Layer 5 of a small transformer language model trained on English Wikipedia (10 layers, counted from 0, width 64).
Take only the direct path to the model's output, skipping the later layers: a vector added to the residual stream pushes a token's score in proportion to its dot product with that token's output vector.

Output vectors of the tokens that the questions are about. A number n stands for (n - 500) times 0.0052.
" been": 516 395 473 344 457 472 464 599 586 604 744 680 414 380 384 391 667 392 653 608 735 373 396 552 369 782 600 627 396 365 589 437 277 513 381 234 388 124 453 629 477 394 549 528 294 490 619 295 696 531 547 565 659 532 389 709 259 657 630 509 166 567 763 730
" min": 522 531 605 430 439 500 466 576 529 657 595 597 443 440 464 485 541 462 469 478 487 537 421 612 422 496 562 635 414 538 557 517 487 509 500 413 398 244 440 512 366 475 586 516 437 593 572 482 524 548 391 549 529 515 494 526 458 496 433 524 382 540 665 465
"C": 326 459 414 435 578 375 422 566 574 628 541 396 501 489 431 505 494 431 500 620 473 599 555 546 436 518 538 491 590 474 624 519 484 500 426 493 557 540 435 594 405 457 516 614 571 498 503 566 473 493 475 407 564 460 467 527 351 577 597 447 452 472 564 466
"erson": 442 485 462 620 536 515 400 406 533 698 717 501 340 680 263 347 600 597 383 701 691 487 544 378 312 555 394 655 272 627 605 711 534 663 477 525 473 112 530 582 113 611 576 553 379 625 621 459 532 431 363 680 501 377 508 576 346 587 408 256 330 605 583 627
".,": 350 487 527 498 532 397 622 363 634 480 723 654 495 567 302 472 490 436 342 575 581 472 575 412 259 641 535 638 454 380 611 640 232 517 437 488 450 298 507 494 389 463 680 484 295 388 851 518 722 772 439 587 529 502 617 440 354 608 674 399 236 465 507 513
"any": 402 442 666 586 551 264 403 483 593 504 529 605 473 606 360 507 534 360 432 723 551 597 405 320 457 872 629 560 370 519 633 378 358 525 584 493 425 264 224 559 368 576 498 626 456 569 520 360 423 372 504 551 579 517 769 593 317 587 379 441 454 571 562 659
")\n\n": 334 340 536 504 527 418 440 472 694 645 509 565 491 579 333 308 487 494 287 579 602 508 757 306 486 705 437 743 514 425 593 493 444 386 631 510 267 452 364 604 459 573 673 439 443 419 784 516 516 555 459 559 667 520 444 586 391 661 463 370 388 446 524 379
" could": 577 431 517 355 496 347 511 491 570 670 636 504 538 484 427 356 612 513 623 642 616 496 566 476 320 628 543 635 421 339 546 518 294 567 418 426 448 138 552 435 292 337 555 595 503 554 758 493 519 621 549 576 581 414 605 522 302 578 658 299 370 509 558 574
"):": 312 295 547 264 591 349 419 471 539 568 617 468 596 429 302 446 715 401 501 685 692 492 667 434 413 576 419 726 516 348 603 505 469 547 609 553 339 378 352 587 399 518 654 354 354 359 668 432 650 596 373 722 658 428 583 760 378 636 452 528 335 417 628 378
"ays": 407 437 550 264 384 392 446 404 428 459 537 527 571 479 272 401 662 520 629 715 864 453 650 413 443 405 642 544 380 621 567 445 281 566 438 310 322 210 611 727 437 508 570 416 478 721 811 411 484 523 413 561 551 451 666 652 336 715 533 332 446 554 769 285
" him": 581 485 496 283 367 431 457 536 611 653 742 553 527 564 370 512 552 399 602 536 556 444 552 450 243 628 629 598 228 505 512 545 357 501 459 564 392 250 474 572 392 528 485 557 443 525 709 391 625 708 340 516 573 648 606 616 332 433 596 296 235 475 667 588
" =": 360 437 453 396 476 375 440 579 535 638 516 518 502 530 364 383 441 544 513 628 608 456 462 494 414 578 505 605 549 475 588 548 350 632 510 418 369 315 483 511 291 336 631 535 466 671 685 426 610 515 411 615 667 587 584 732 320 549 373 475 332 531 616 542
"ra": 660 579 572 534 493 527 402 550 563 472 606 605 527 603 390 489 667 486 595 610 507 414 497 299 496 522 542 500 447 653 563 384 407 515 545 522 341 380 444 504 348 431 612 413 528 632 513 332 398 504 458 617 436 465 599 475 410 551 573 382 591 515 491 316
"ents": 578 569 515 414 413 320 492 397 548 611 678 485 606 597 256 367 621 469 555 802 326 291 590 368 337 364 435 638 354 505 563 577 415 688 246 297 436 211 358 642 426 479 724 420 353 512 605 439 688 624 234 419 774 670 517 677 317 819 590 498 562 591 722 409
"ont": 452 549 509 621 550 260 370 410 484 693 516 606 493 628 301 428 622 396 501 623 474 575 423 522 400 664 558 586 394 453 614 463 609 539 564 332 301 330 458 573 250 647 581 512 391 491 492 417 726 539 478 424 578 647 574 579 300 765 589 212 235 521 687 523
"′": 396 402 567 247 433 471 339 382 429 748 401 582 459 540 254 325 743 345 397 475 539 507 623 363 283 859 542 747 544 395 705 347 200 684 601 509 289 135 632 757 422 599 556 354 271 613 976 382 459 706 364 420 411 513 615 862 495 676 480 386 434 475 783 555
"P": 434 454 392 463 553 436 453 554 497 651 421 404 529 356 407 467 561 473 542 610 570 493 434 561 310 513 613 504 534 544 612 571 461 471 399 484 442 543 472 515 432 497 533 440 436 557 504 509 437 484 407 471 654 539 532 590 395 603 616 468 580 511 661 442
"oph": 452 630 627 394 471 479 483 437 512 625 540 625 404 446 284 478 492 256 532 711 626 640 396 439 356 637 567 683 425 482 596 517 399 588 428 355 294 275 527 604 472 566 630 677 368 553 412 589 625 480 379 510 506 766 435 483 316 649 469 440 455 524 502 482
"ten": 380 399 535 259 484 563 462 596 399 461 579 769 591 402 378 363 719 293 524 722 675 739 487 251 398 851 781 690 492 641 564 391 404 528 391 398 284 238 478 556 400 728 606 560 374 549 484 418 533 457 384 525 524 572 644 704 291 484 280 269 436 542 498 622
" film": 492 559 551 568 404 401 303 538 602 597 518 657 426 377 436 405 656 484 479 676 570 426 414 483 432 694 538 735 280 494 520 431 485 531 516 410 248 371 505 697 430 494 575 474 478 542 722 394 664 393 414 494 503 600 568 523 429 620 567 493 286 488 537 401
"amily": 549 422 530 447 385 428 478 587 731 465 454 569 431 664 355 485 669 316 512 728 604 557 544 524 51 875 577 581 485 460 698 374 276 657 459 302 370 191 692 657 263 588 756 561 401 592 487 210 571 482 405 592 427 504 692 572 273 551 605 393 140 535 787 474
"ough": 630 439 622 207 492 390 468 474 560 547 700 516 337 603 327 456 339 352 488 598 728 717 663 311 381 480 513 516 289 416 672 561 395 614 634 333 303 394 698 551 422 391 598 685 621 483 707 379 415 415 500 538 669 517 486 580 330 529 562 404 380 513 526 642
"ification": 566 429 509 235 486 498 387 609 453 484 480 402 465 596 305 319 704 349 461 651 487 320 630 470 587 564 424 704 558 503 631 462 510 575 558 318 563 228 598 664 378 482 670 571 459 505 570 593 766 434 474 462 571 510 488 641 331 580 521 267 371 521 427 668
"ical": 679 461 586 313 466 536 303 560 434 653 588 385 524 518 267 391 809 324 509 767 563 516 566 466 472 613 427 687 500 316 553 359 440 603 458 550 341 229 523 543 450 645 643 621 387 525 615 645 470 346 361 561 604 602 516 515 392 611 368 372 526 398 384 645
".\"": 551 475 469 378 522 502 563 549 629 496 624 588 666 603 424 502 557 310 596 756 627 398 546 457 149 586 521 657 310 423 534 433 304 579 377 521 396 238 523 518 317 320 569 515 264 561 824 511 638 663 471 537 699 496 556 509 453 546 629 267 218 440 582 558
"ality": 657 527 711 258 558 526 408 527 572 608 622 459 440 460 336 407 570 397 424 707 517 341 388 311 425 710 416 660 348 327 667 452 625 433 411 222 446 282 536 721 425 505 718 502 325 559 852 471 827 432 408 440 570 377 505 598 340 745 606 455 253 561 546 566
"ield": 402 455 555 437 365 625 475 420 462 656 631 638 426 657 337 488 549 314 394 699 677 549 428 466 316 785 396 572 363 476 668 502 364 737 368 342 589 184 586 478 363 653 551 242 390 505 490 383 558 459 461 646 498 590 612 702 406 553 549 488 273 478 742 577
" his": 562 466 558 416 377 462 474 593 546 631 685 597 509 524 449 459 569 479 519 496 533 580 554 507 269 613 567 623 268 545 509 541 429 419 419 523 411 291 399 553 482 516 448 664 403 405 631 361 576 641 430 436 499 684 621 589 319 421 498 460 297 471 695 531
"ers": 524 491 534 474 509 464 526 244 560 479 530 486 593 527 404 590 581 579 336 720 474 547 554 435 610 454 681 580 353 558 532 651 622 544 323 518 358 322 464 420 380 563 483 550 457 563 503 410 544 478 383 738 572 272 525 551 463 616 487 355 401 496 435 625
"\"\n": 520 389 565 428 616 385 324 685 738 482 469 493 583 670 399 270 627 391 366 791 654 406 669 424 211 585 575 721 296 432 587 519 333 578 415 525 507 279 385 706 502 355 638 556 230 498 801 394 547 440 384 563 679 503 491 668 526 688 384 281 319 484 597 478

Output weights of attention head 2. The head adds the sum of these rows, row i times number i of z. A number n stands for (n - 500) times 0.001.
o0: 528 390 351 429 335 346 715 631 556 462 527 600 493 218 664 426 452 513 829 460 526 547 524 506 408 615 530 451 550 474 558 731 538 301 436 350 249 482 662 488 333 272 579 565 642 597 594 419 446 650 584 379 505 608 339 652 786 668 421 285 395 375 432 612
o1: 520 603 566 561 597 526 403 389 295 418 594 688 230 428 464 530 733 431 614 295 702 681 511 355 496 536 495 684 501 440 403 706 661 603 423 518 398 233 326 633 289 563 618 474 540 458 449 196 358 570 342 421 403 590 617 782 387 643 288 528 508 827 426 530
o2: 552 204 475 492 404 445 500 545 673 768 656 523 262 644 492 485 572 609 707 476 511 279 738 661 344 528 406 163 370 571 512 641 658 503 493 432 435 369 576 260 345 724 369 233 589 549 527 415 528 502 676 571 539 429 414 315 373 724 730 576 491 605 295 527
o3: 417 540 430 399 313 532 608 365 516 566 488 536 254 620 543 524 525 723 333 355 315 387 565 521 552 523 280 661 880 502 686 430 525 665 566 593 575 448 350 519 220 529 557 510 532 591 551 531 552 664 332 579 423 529 521 415 428 327 459 476 523 645 544 441
o4: 513 390 413 640 610 342 273 608 709 639 415 467 340 544 571 383 756 398 501 680 388 578 436 499 247 662 418 688 362 419 581 237 753 537 718 309 606 523 777 761 221 425 606 422 605 659 322 258 577 258 509 411 585 539 509 575 338 481 532 300 492 515 651 649
o5: 493 242 691 516 327 344 429 397 574 703 358 318 379 224 581 344 594 673 371 435 415 363 717 509 501 381 473 729 380 424 639 604 780 472 496 501 384 500 495 559 452 513 666 438 575 547 583 451 265 521 570 455 712 336 463 624 233 771 651 451 776 585 492 470
o6: 526 242 582 350 695 534 256 557 637 520 465 392 513 726 791 445 535 341 556 766 650 558 613 441 405 274 435 497 233 637 188 524 605 394 426 515 376 705 696 517 735 551 739 346 477 620 456 269 223 289 506 792 396 351 468 449 461 583 566 412 453 601 639 555
o7: 270 708 305 360 445 345 544 290 485 708 543 544 594 428 441 562 704 551 588 654 475 566 542 471 696 326 755 595 545 555 423 567 551 299 664 341 375 577 586 536 594 768 690 264 481 558 400 444 720 446 414 486 526 464 527 450 246 484 433 450 575 460 397 234
o8: 446 124 362 541 581 464 429 645 379 589 352 392 423 271 373 451 613 462 517 249 383 413 413 659 763 435 522 397 734 628 567 551 831 598 598 463 378 643 636 832 234 436 720 531 682 728 482 643 327 584 235 328 432 550 281 511 483 614 627 598 452 634 307 430
o9: 391 333 508 432 424 606 620 487 475 499 641 434 461 525 335 272 407 596 426 343 590 567 408 537 625 532 541 646 589 513 725 393 557 367 620 320 611 634 356 545 610 341 560 652 250 596 477 188 426 339 606 646 591 624 582 529 534 400 308 664 625 549 643 332
o10: 343 546 618 683 699 771 428 718 653 488 438 623 522 351 528 195 589 590 534 495 456 603 581 356 733 529 702 178 303 638 320 517 591 316 463 454 526 984 381 603 497 173 241 448 625 309 260 506 158 653 506 412 533 637 743 225 650 525 588 470 385 282 692 367
o11: 381 576 512 487 704 730 442 286 391 280 422 527 655 764 276 492 509 605 391 337 287 545 312 521 334 700 369 498 531 499 651 553 536 576 550 548 520 778 513 516 220 724 613 724 542 422 476 687 438 578 449 629 376 466 399 434 508 291 550 264 630 552 376 530
o12: 539 714 535 567 605 633 295 653 511 587 246 564 285 643 504 550 559 416 327 534 326 297 598 583 489 538 188 545 674 516 660 406 408 593 425 391 364 442 484 491 687 647 561 399 250 685 537 755 546 404 328 252 434 823 491 419 468 594 525 504 635 315 564 500
o13: 375 461 462 374 351 591 403 374 306 395 595 451 540 709 543 714 486 627 387 253 540 630 477 225 581 547 486 687 523 690 802 389 570 584 532 702 409 679 363 668 543 527 259 542 400 421 375 419 554 454 625 450 493 193 580 781 426 533 385 355 493 677 386 657
o14: 521 389 710 550 230 459 592 633 487 507 610 510 333 434 430 567 629 404 541 383 547 473 582 324 563 699 350 424 618 537 333 499 506 408 731 797 340 532 335 484 563 570 408 530 608 317 300 577 347 529 417 567 563 564 477 483 272 445 449 655 482 755 538 618
o15: 361 201 407 330 583 566 505 667 704 383 458 327 502 425 513 527 579 301 584 438 516 465 617 358 496 383 459 433 553 603 336 630 431 614 599 737 537 620 450 592 268 444 478 97 553 299 567 638 799 623 511 739 570 515 532 558 559 631 784 586 216 323 453 553
o16: 409 539 639 563 365 499 570 658 375 621 512 541 574 418 656 600 566 399 276 441 531 569 284 643 456 555 502 450 314 394 737 419 730 581 435 628 472 510 567 381 474 474 269 489 374 395 342 532 366 538 739 407 558 490 448 686 735 528 292 652 484 528 366 416
o17: 646 608 372 595 428 488 574 470 661 530 467 784 588 571 294 355 436 455 588 283 531 717 496 221 397 543 358 560 307 614 575 524 536 364 499 696 332 579 374 573 580 563 337 148 695 685 348 643 448 709 635 686 299 384 591 417 451 480 693 345 357 577 352 550
o18: 789 410 379 614 458 552 592 586 823 246 492 613 714 236 422 418 431 492 465 757 596 531 382 416 366 885 471 485 320 423 155 492 532 462 266 477 538 343 621 465 402 510 308 547 227 451 538 631 646 537 623 420 545 624 475 484 580 387 459 584 508 423 747 624
o19: 657 724 449 405 447 457 346 660 505 181 463 356 437 294 524 522 616 461 591 436 429 402 508 773 666 406 469 943 290 551 390 548 543 561 531 406 529 320 557 544 203 529 487 424 385 740 607 435 648 498 463 584 551 518 546 531 515 424 400 629 487 467 578 527
o20: 487 398 360 379 733 286 483 724 662 494 330 410 394 577 563 293 828 461 682 635 557 596 287 247 712 521 233 444 522 558 466 318 496 687 254 616 231 427 504 809 331 611 597 424 532 555 293 623 471 489 496 619 530 481 482 497 564 738 544 525 633 394 540 377
o21: 681 673 774 525 403 660 682 427 690 410 505 455 257 389 753 635 463 501 386 326 587 592 477 324 516 344 502 471 320 551 477 453 503 453 622 444 708 237 657 540 568 487 443 474 474 603 118 543 548 257 510 445 637 526 736 336 576 639 250 512 318 380 759 513
o22: 526 343 749 444 531 515 831 521 651 497 402 500 385 609 415 620 787 533 361 713 453 507 455 492 508 450 380 504 555 782 830 346 578 308 281 549 393 393 486 509 932 359 364 438 537 414 693 433 414 630 457 242 668 490 426 160 288 595 658 539 422 345 517 336
o23: 434 548 382 380 468 565 389 566 682 567 545 498 363 554 631 340 448 632 533 441 320 513 596 492 397 554 528 398 468 695 529 703 591 411 460 591 351 260 531 493 446 480 716 366 473 574 417 288 518 781 336 488 434 558 430 471 441 604 614 544 481 495 646 568
o24: 569 609 354 568 359 489 630 621 616 348 601 636 556 304 432 469 574 479 426 253 364 478 343 685 595 232 497 572 656 519 638 650 621 571 516 384 504 317 648 557 465 452 430 494 444 717 582 388 647 477 499 658 643 330 410 754 405 353 456 417 621 524 315 315
o25: 526 633 736 547 253 639 599 489 317 392 705 614 572 566 475 468 328 560 671 466 503 497 587 645 326 325 358 544 624 427 544 579 483 371 598 562 493 572 518 497 512 371 561 640 587 545 484 500 428 427 470 532 313 441 496 135 488 614 325 486 520 646 483 452
o26: 345 514 584 679 240 425 314 551 468 702 318 430 486 570 582 382 449 595 518 692 562 396 491 814 402 656 663 80 432 709 454 425 555 468 526 449 779 413 436 490 509 734 537 460 746 711 452 539 449 176 559 557 496 357 484 488 199 534 707 470 615 352 514 290
o27: 389 646 467 581 854 586 750 374 459 520 396 305 465 844 448 409 249 671 518 442 404 389 698 540 495 410 462 402 794 213 424 273 388 693 351 585 604 510 509 575 385 598 321 386 594 731 534 572 677 503 482 545 370 281 327 449 613 228 530 594 589 752 262 557
o28: 416 252 457 579 447 529 441 751 607 273 499 613 502 444 572 557 485 311 464 332 535 577 357 333 354 733 776 287 238 572 212 416 387 568 675 523 545 397 461 890 439 505 374 488 348 420 556 332 716 365 506 799 357 695 509 812 439 597 393 571 423 596 806 637
o29: 694 532 651 393 445 319 388 475 580 466 607 633 546 615 534 589 555 358 661 509 827 522 465 342 574 346 502 224 141 536 606 544 530 472 645 472 662 218 541 405 752 788 349 406 456 269 469 566 668 370 587 700 591 139 599 418 598 485 591 273 593 226 464 478
o30: 562 41 511 599 177 620 457 595 422 559 388 648 483 592 490 565 477 431 608 448 615 394 730 443 475 468 351 582 359 460 438 639 425 723 470 428 458 729 394 481 422 347 452 407 540 320 760 471 456 510 441 345 731 520 462 582 604 347 524 746 762 429 570 542
o31: 361 579 275 514 534 593 622 620 679 835 474 184 598 335 527 542 564 516 592 525 471 425 527 580 641 255 612 377 642 558 454 628 344 339 273 384 357 475 764 389 660 558 337 671 229 478 613 574 447 569 553 616 272 448 547 563 595 437 315 672 458 503 632 336

Each question shows a token from some text and the vector z that the head gathered there. A number n stands for (n - 500) times 0.0037.

".": 466 603 537 462 589 429 384 524 545 447 593 664 431 654 545 607 480 422 560 536 478 360 255 572 423 585 520 514 556 442 497 326
Pushed down most: "ays"

" pro": 458 464 463 391 681 643 422 641 588 553 408 571 599 454 646 618 420 267 428 421 506 485 414 556 692 555 530 520 527 405 532 498
Which of these tokens does it push up most? "ification"

" his": 480 491 541 357 604 506 501 565 443 540 479 548 531 500 612 559 403 424 517 409 450 462 463 535 441 544 496 529 482 459 558 522
Which of these tokens does it push up most? ")\n\n"

"ill": 464 540 465 548 454 389 594 482 535 622 465 476 609 507 439 436 446 536 505 549 502 631 466 495 324 586 490 514 501 586 388 524
Which of these tokens does it push up most? "oph"

")": 507 494 449 446 468 499 441 577 522 575 525 467 466 526 579 566 489 475 516 463 475 526 448 584 523 507 468 520 564 454 520 477
Pushed down most: "ical"

"ats": 540 450 519 424 516 392 511 386 426 628 494 489 474 414 488 533 495 530 481 597 514 534 629 508 383 426 469 512 496 474 513 700
Which of these tokens does it push up most? ".\""

" cl": 665 496 482 512 745 491 455 521 560 464 554 401 288 403 376 392 553 505 620 468 454 539 617 439 508 533 325 522 319 452 472 528
Which two tokens does it push up most, strongest first? " could", ".\""

" for": 558 629 527 438 452 297 549 420 463 525 447 479 499 380 382 455 492 530 521 578 505 480 550 554 398 487 429 506 473 605 436 583
Which two tokens does it push up most, strongest first? ".\"", " been"

" of": 501 510 568 515 457 513 512 467 528 505 444 490 553 412 458 425 457 437 409 560 561 446 585 549 413 459 434 466 359 424 419 438
Which of these tokens does it push up most? "ents"

"\n": 525 517 505 519 453 525 525 458 543 491 574 556 489 418 533 545 471 512 478 500 565 486 450 425 463 471 539 435 581 580 489 467
Pushed down most: "ents"

" (": 466 513 418 541 409 291 500 430 407 621 631 549 537 359 357 417 562 585 522 577 575 641 572 643 450 453 438 491 605 441 510 520
Which of these tokens does it push up most? " his"

"ap": 444 483 447 634 578 524 496 417 502 554 510 506 544 371 437 481 465 442 461 599 489 622 484 480 489 436 491 467 550 408 440 573
Which of these tokens does it push up most? "amily"

"9": 563 463 529 396 484 464 488 590 589 598 585 594 552 373 514 478 412 530 424 469 597 506 587 556 493 543 508 500 491 539 378 424
Which of these tokens does it push up most? "ra"

" M": 442 510 579 296 871 568 615 285 252 498 463 590 632 407 452 665 569 366 385 484 475 385 737 568 546 365 481 638 346 402 532 671
Which of these tokens does it push up most? "\"\n"

"im": 552 458 475 511 574 326 482 609 431 711 346 585 389 496 538 569 419 407 375 700 410 676 458 575 325 516 296 571 605 511 286 628
Pushed down most: "P"

" called": 462 403 497 504 438 306 402 546 521 586 543 408 522 354 432 417 441 541 507 563 570 395 610 480 409 444 559 579 456 380 396 580
Pushed down most: "ough"

"s": 557 425 481 561 567 441 427 609 469 659 380 520 427 515 564 551 477 386 403 611 433 654 380 578 420 481 307 527 583 436 412 550
Pushed down most: "ra"

" Ch": 517 227 515 761 767 785 710 614 557 358 18 462 527 389 403 478 503 337 576 631 466 385 404 376 628 771 612 518 631 819 453 364
Pushed down most: " his"

"ina": 489 523 453 497 481 502 602 517 515 620 427 570 618 327 510 492 543 475 419 531 537 561 516 469 392 496 433 528 536 575 429 441
Which two tokens does it push up most, strongest first? "ical", "oph"

"um": 498 434 497 558 430 324 475 465 444 557 561 508 434 412 399 348 560 585 504 617 541 595 536 604 451 384 416 492 580 477 465 595
Which of these tokens does it push up most? " his"

" North": 502 536 456 565 405 615 623 645 428 575 380 782 695 343 677 389 626 435 237 575 487 506 685 420 414 473 382 626 538 655 219 401
Which two tokens does it push up most, strongest first? "ical", "oph"

"st": 499 395 638 480 651 466 404 352 689 562 606 397 482 329 450 298 584 580 528 736 518 613 643 493 439 382 456 408 477 476 595 497
Which two tokens does it push up most, strongest first? " film", " been"

"ist": 442 488 543 618 343 416 500 585 388 566 573 537 337 597 435 456 486 586 590 563 501 510 478 482 468 454 462 525 598 517 387 579
Which of these tokens does it push up most? "ers"

" that": 493 485 459 439 550 346 467 444 389 485 511 547 501 419 451 480 426 505 572 536 522 522 616 513 406 466 477 585 463 497 506 538
Which of these tokens does it push up most? ".\""

"==": 294 619 557 461 677 536 550 548 644 393 482 628 414 472 559 708 417 458 580 430 503 465 283 380 483 563 554 451 552 505 489 359
Which of these tokens does it push up most? "erson"

" ": 556 465 537 377 504 490 516 570 626 590 624 683 589 324 507 418 403 532 322 455 625 472 691 572 489 565 519 496 431 590 300 426
Which of these tokens does it push up most? "ra"

" William": 509 480 498 516 386 279 516 542 456 647 417 428 485 448 546 463 560 580 491 634 403 735 543 423 311 447 484 554 530 677 494 576
Which two tokens does it push up most, strongest first? "ield", " his"

"5": 523 554 539 407 530 478 452 554 476 500 479 550 480 497 574 524 450 544 482 456 482 474 492 491 481 510 446 514 545 503 404 385
Pushed down most: "P"

"k": 489 504 448 460 424 418 543 378 482 583 530 563 552 370 557 376 600 675 430 582 488 574 522 309 263 409 401 403 630 525 560 556
Which two tokens does it push up most, strongest first? "any", " his"

"res": 525 407 409 544 480 538 347 619 441 673 398 534 595 531 657 439 580 412 428 455 420 525 451 716 634 518 422 573 546 513 482 501
Which of these tokens does it push up most? "′"

"tt": 468 469 533 398 365 520 503 428 526 457 502 552 523 367 547 456 488 528 319 457 564 417 737 514 408 385 550 529 370 472 314 462
Which of these tokens does it push up most? "C"

" and": 424 413 468 452 568 498 437 552 489 513 612 560 641 441 467 619 452 520 419 551 580 570 551 514 333 517 538 525 571 469 430 405
Which of these tokens does it push up most? "ont"

"at": 487 622 506 547 651 411 498 445 474 518 507 537 531 360 480 524 521 449 537 618 553 579 529 505 452 482 356 506 515 436 522 549
Which of these tokens does it push up most? "amily"

" \"": 396 538 532 500 532 267 414 392 491 615 479 475 547 515 361 459 388 524 493 480 476 717 590 483 332 589 587 503 455 470 411 594
Pushed down most: "):"

"E": 564 398 587 488 528 310 338 398 563 412 650 414 499 353 404 277 617 550 406 600 569 550 603 719 581 352 555 467 506 402 573 418
Pushed down most: "):"

" pl": 565 480 541 526 682 378 442 683 618 729 577 427 367 533 586 447 329 550 567 633 665 513 584 434 503 509 287 405 473 412 389 478
Pushed down most: "ield"

" L": 655 509 497 464 530 219 476 395 547 600 585 384 451 401 420 459 440 674 573 486 641 584 580 557 607 444 317 563 401 457 660 530
Which two tokens does it push up most, strongest first? ".\"", " been"

":\n": 493 589 559 531 543 467 492 450 623 446 550 501 384 574 508 538 452 520 538 595 518 437 495 464 506 482 517 465 529 514 516 529
Which of these tokens does it push up most? "erson"

" le": 563 419 548 409 426 297 495 557 327 672 563 542 559 413 507 358 532 680 340 564 622 375 596 391 485 571 532 566 270 643 111 523
Which of these tokens does it push up most? "ra"

"1": 489 497 470 411 466 535 517 616 541 587 525 582 579 407 594 542 449 478 423 393 576 485 471 509 521 529 512 537 548 488 427 441
Which of these tokens does it push up most? ")\n\n"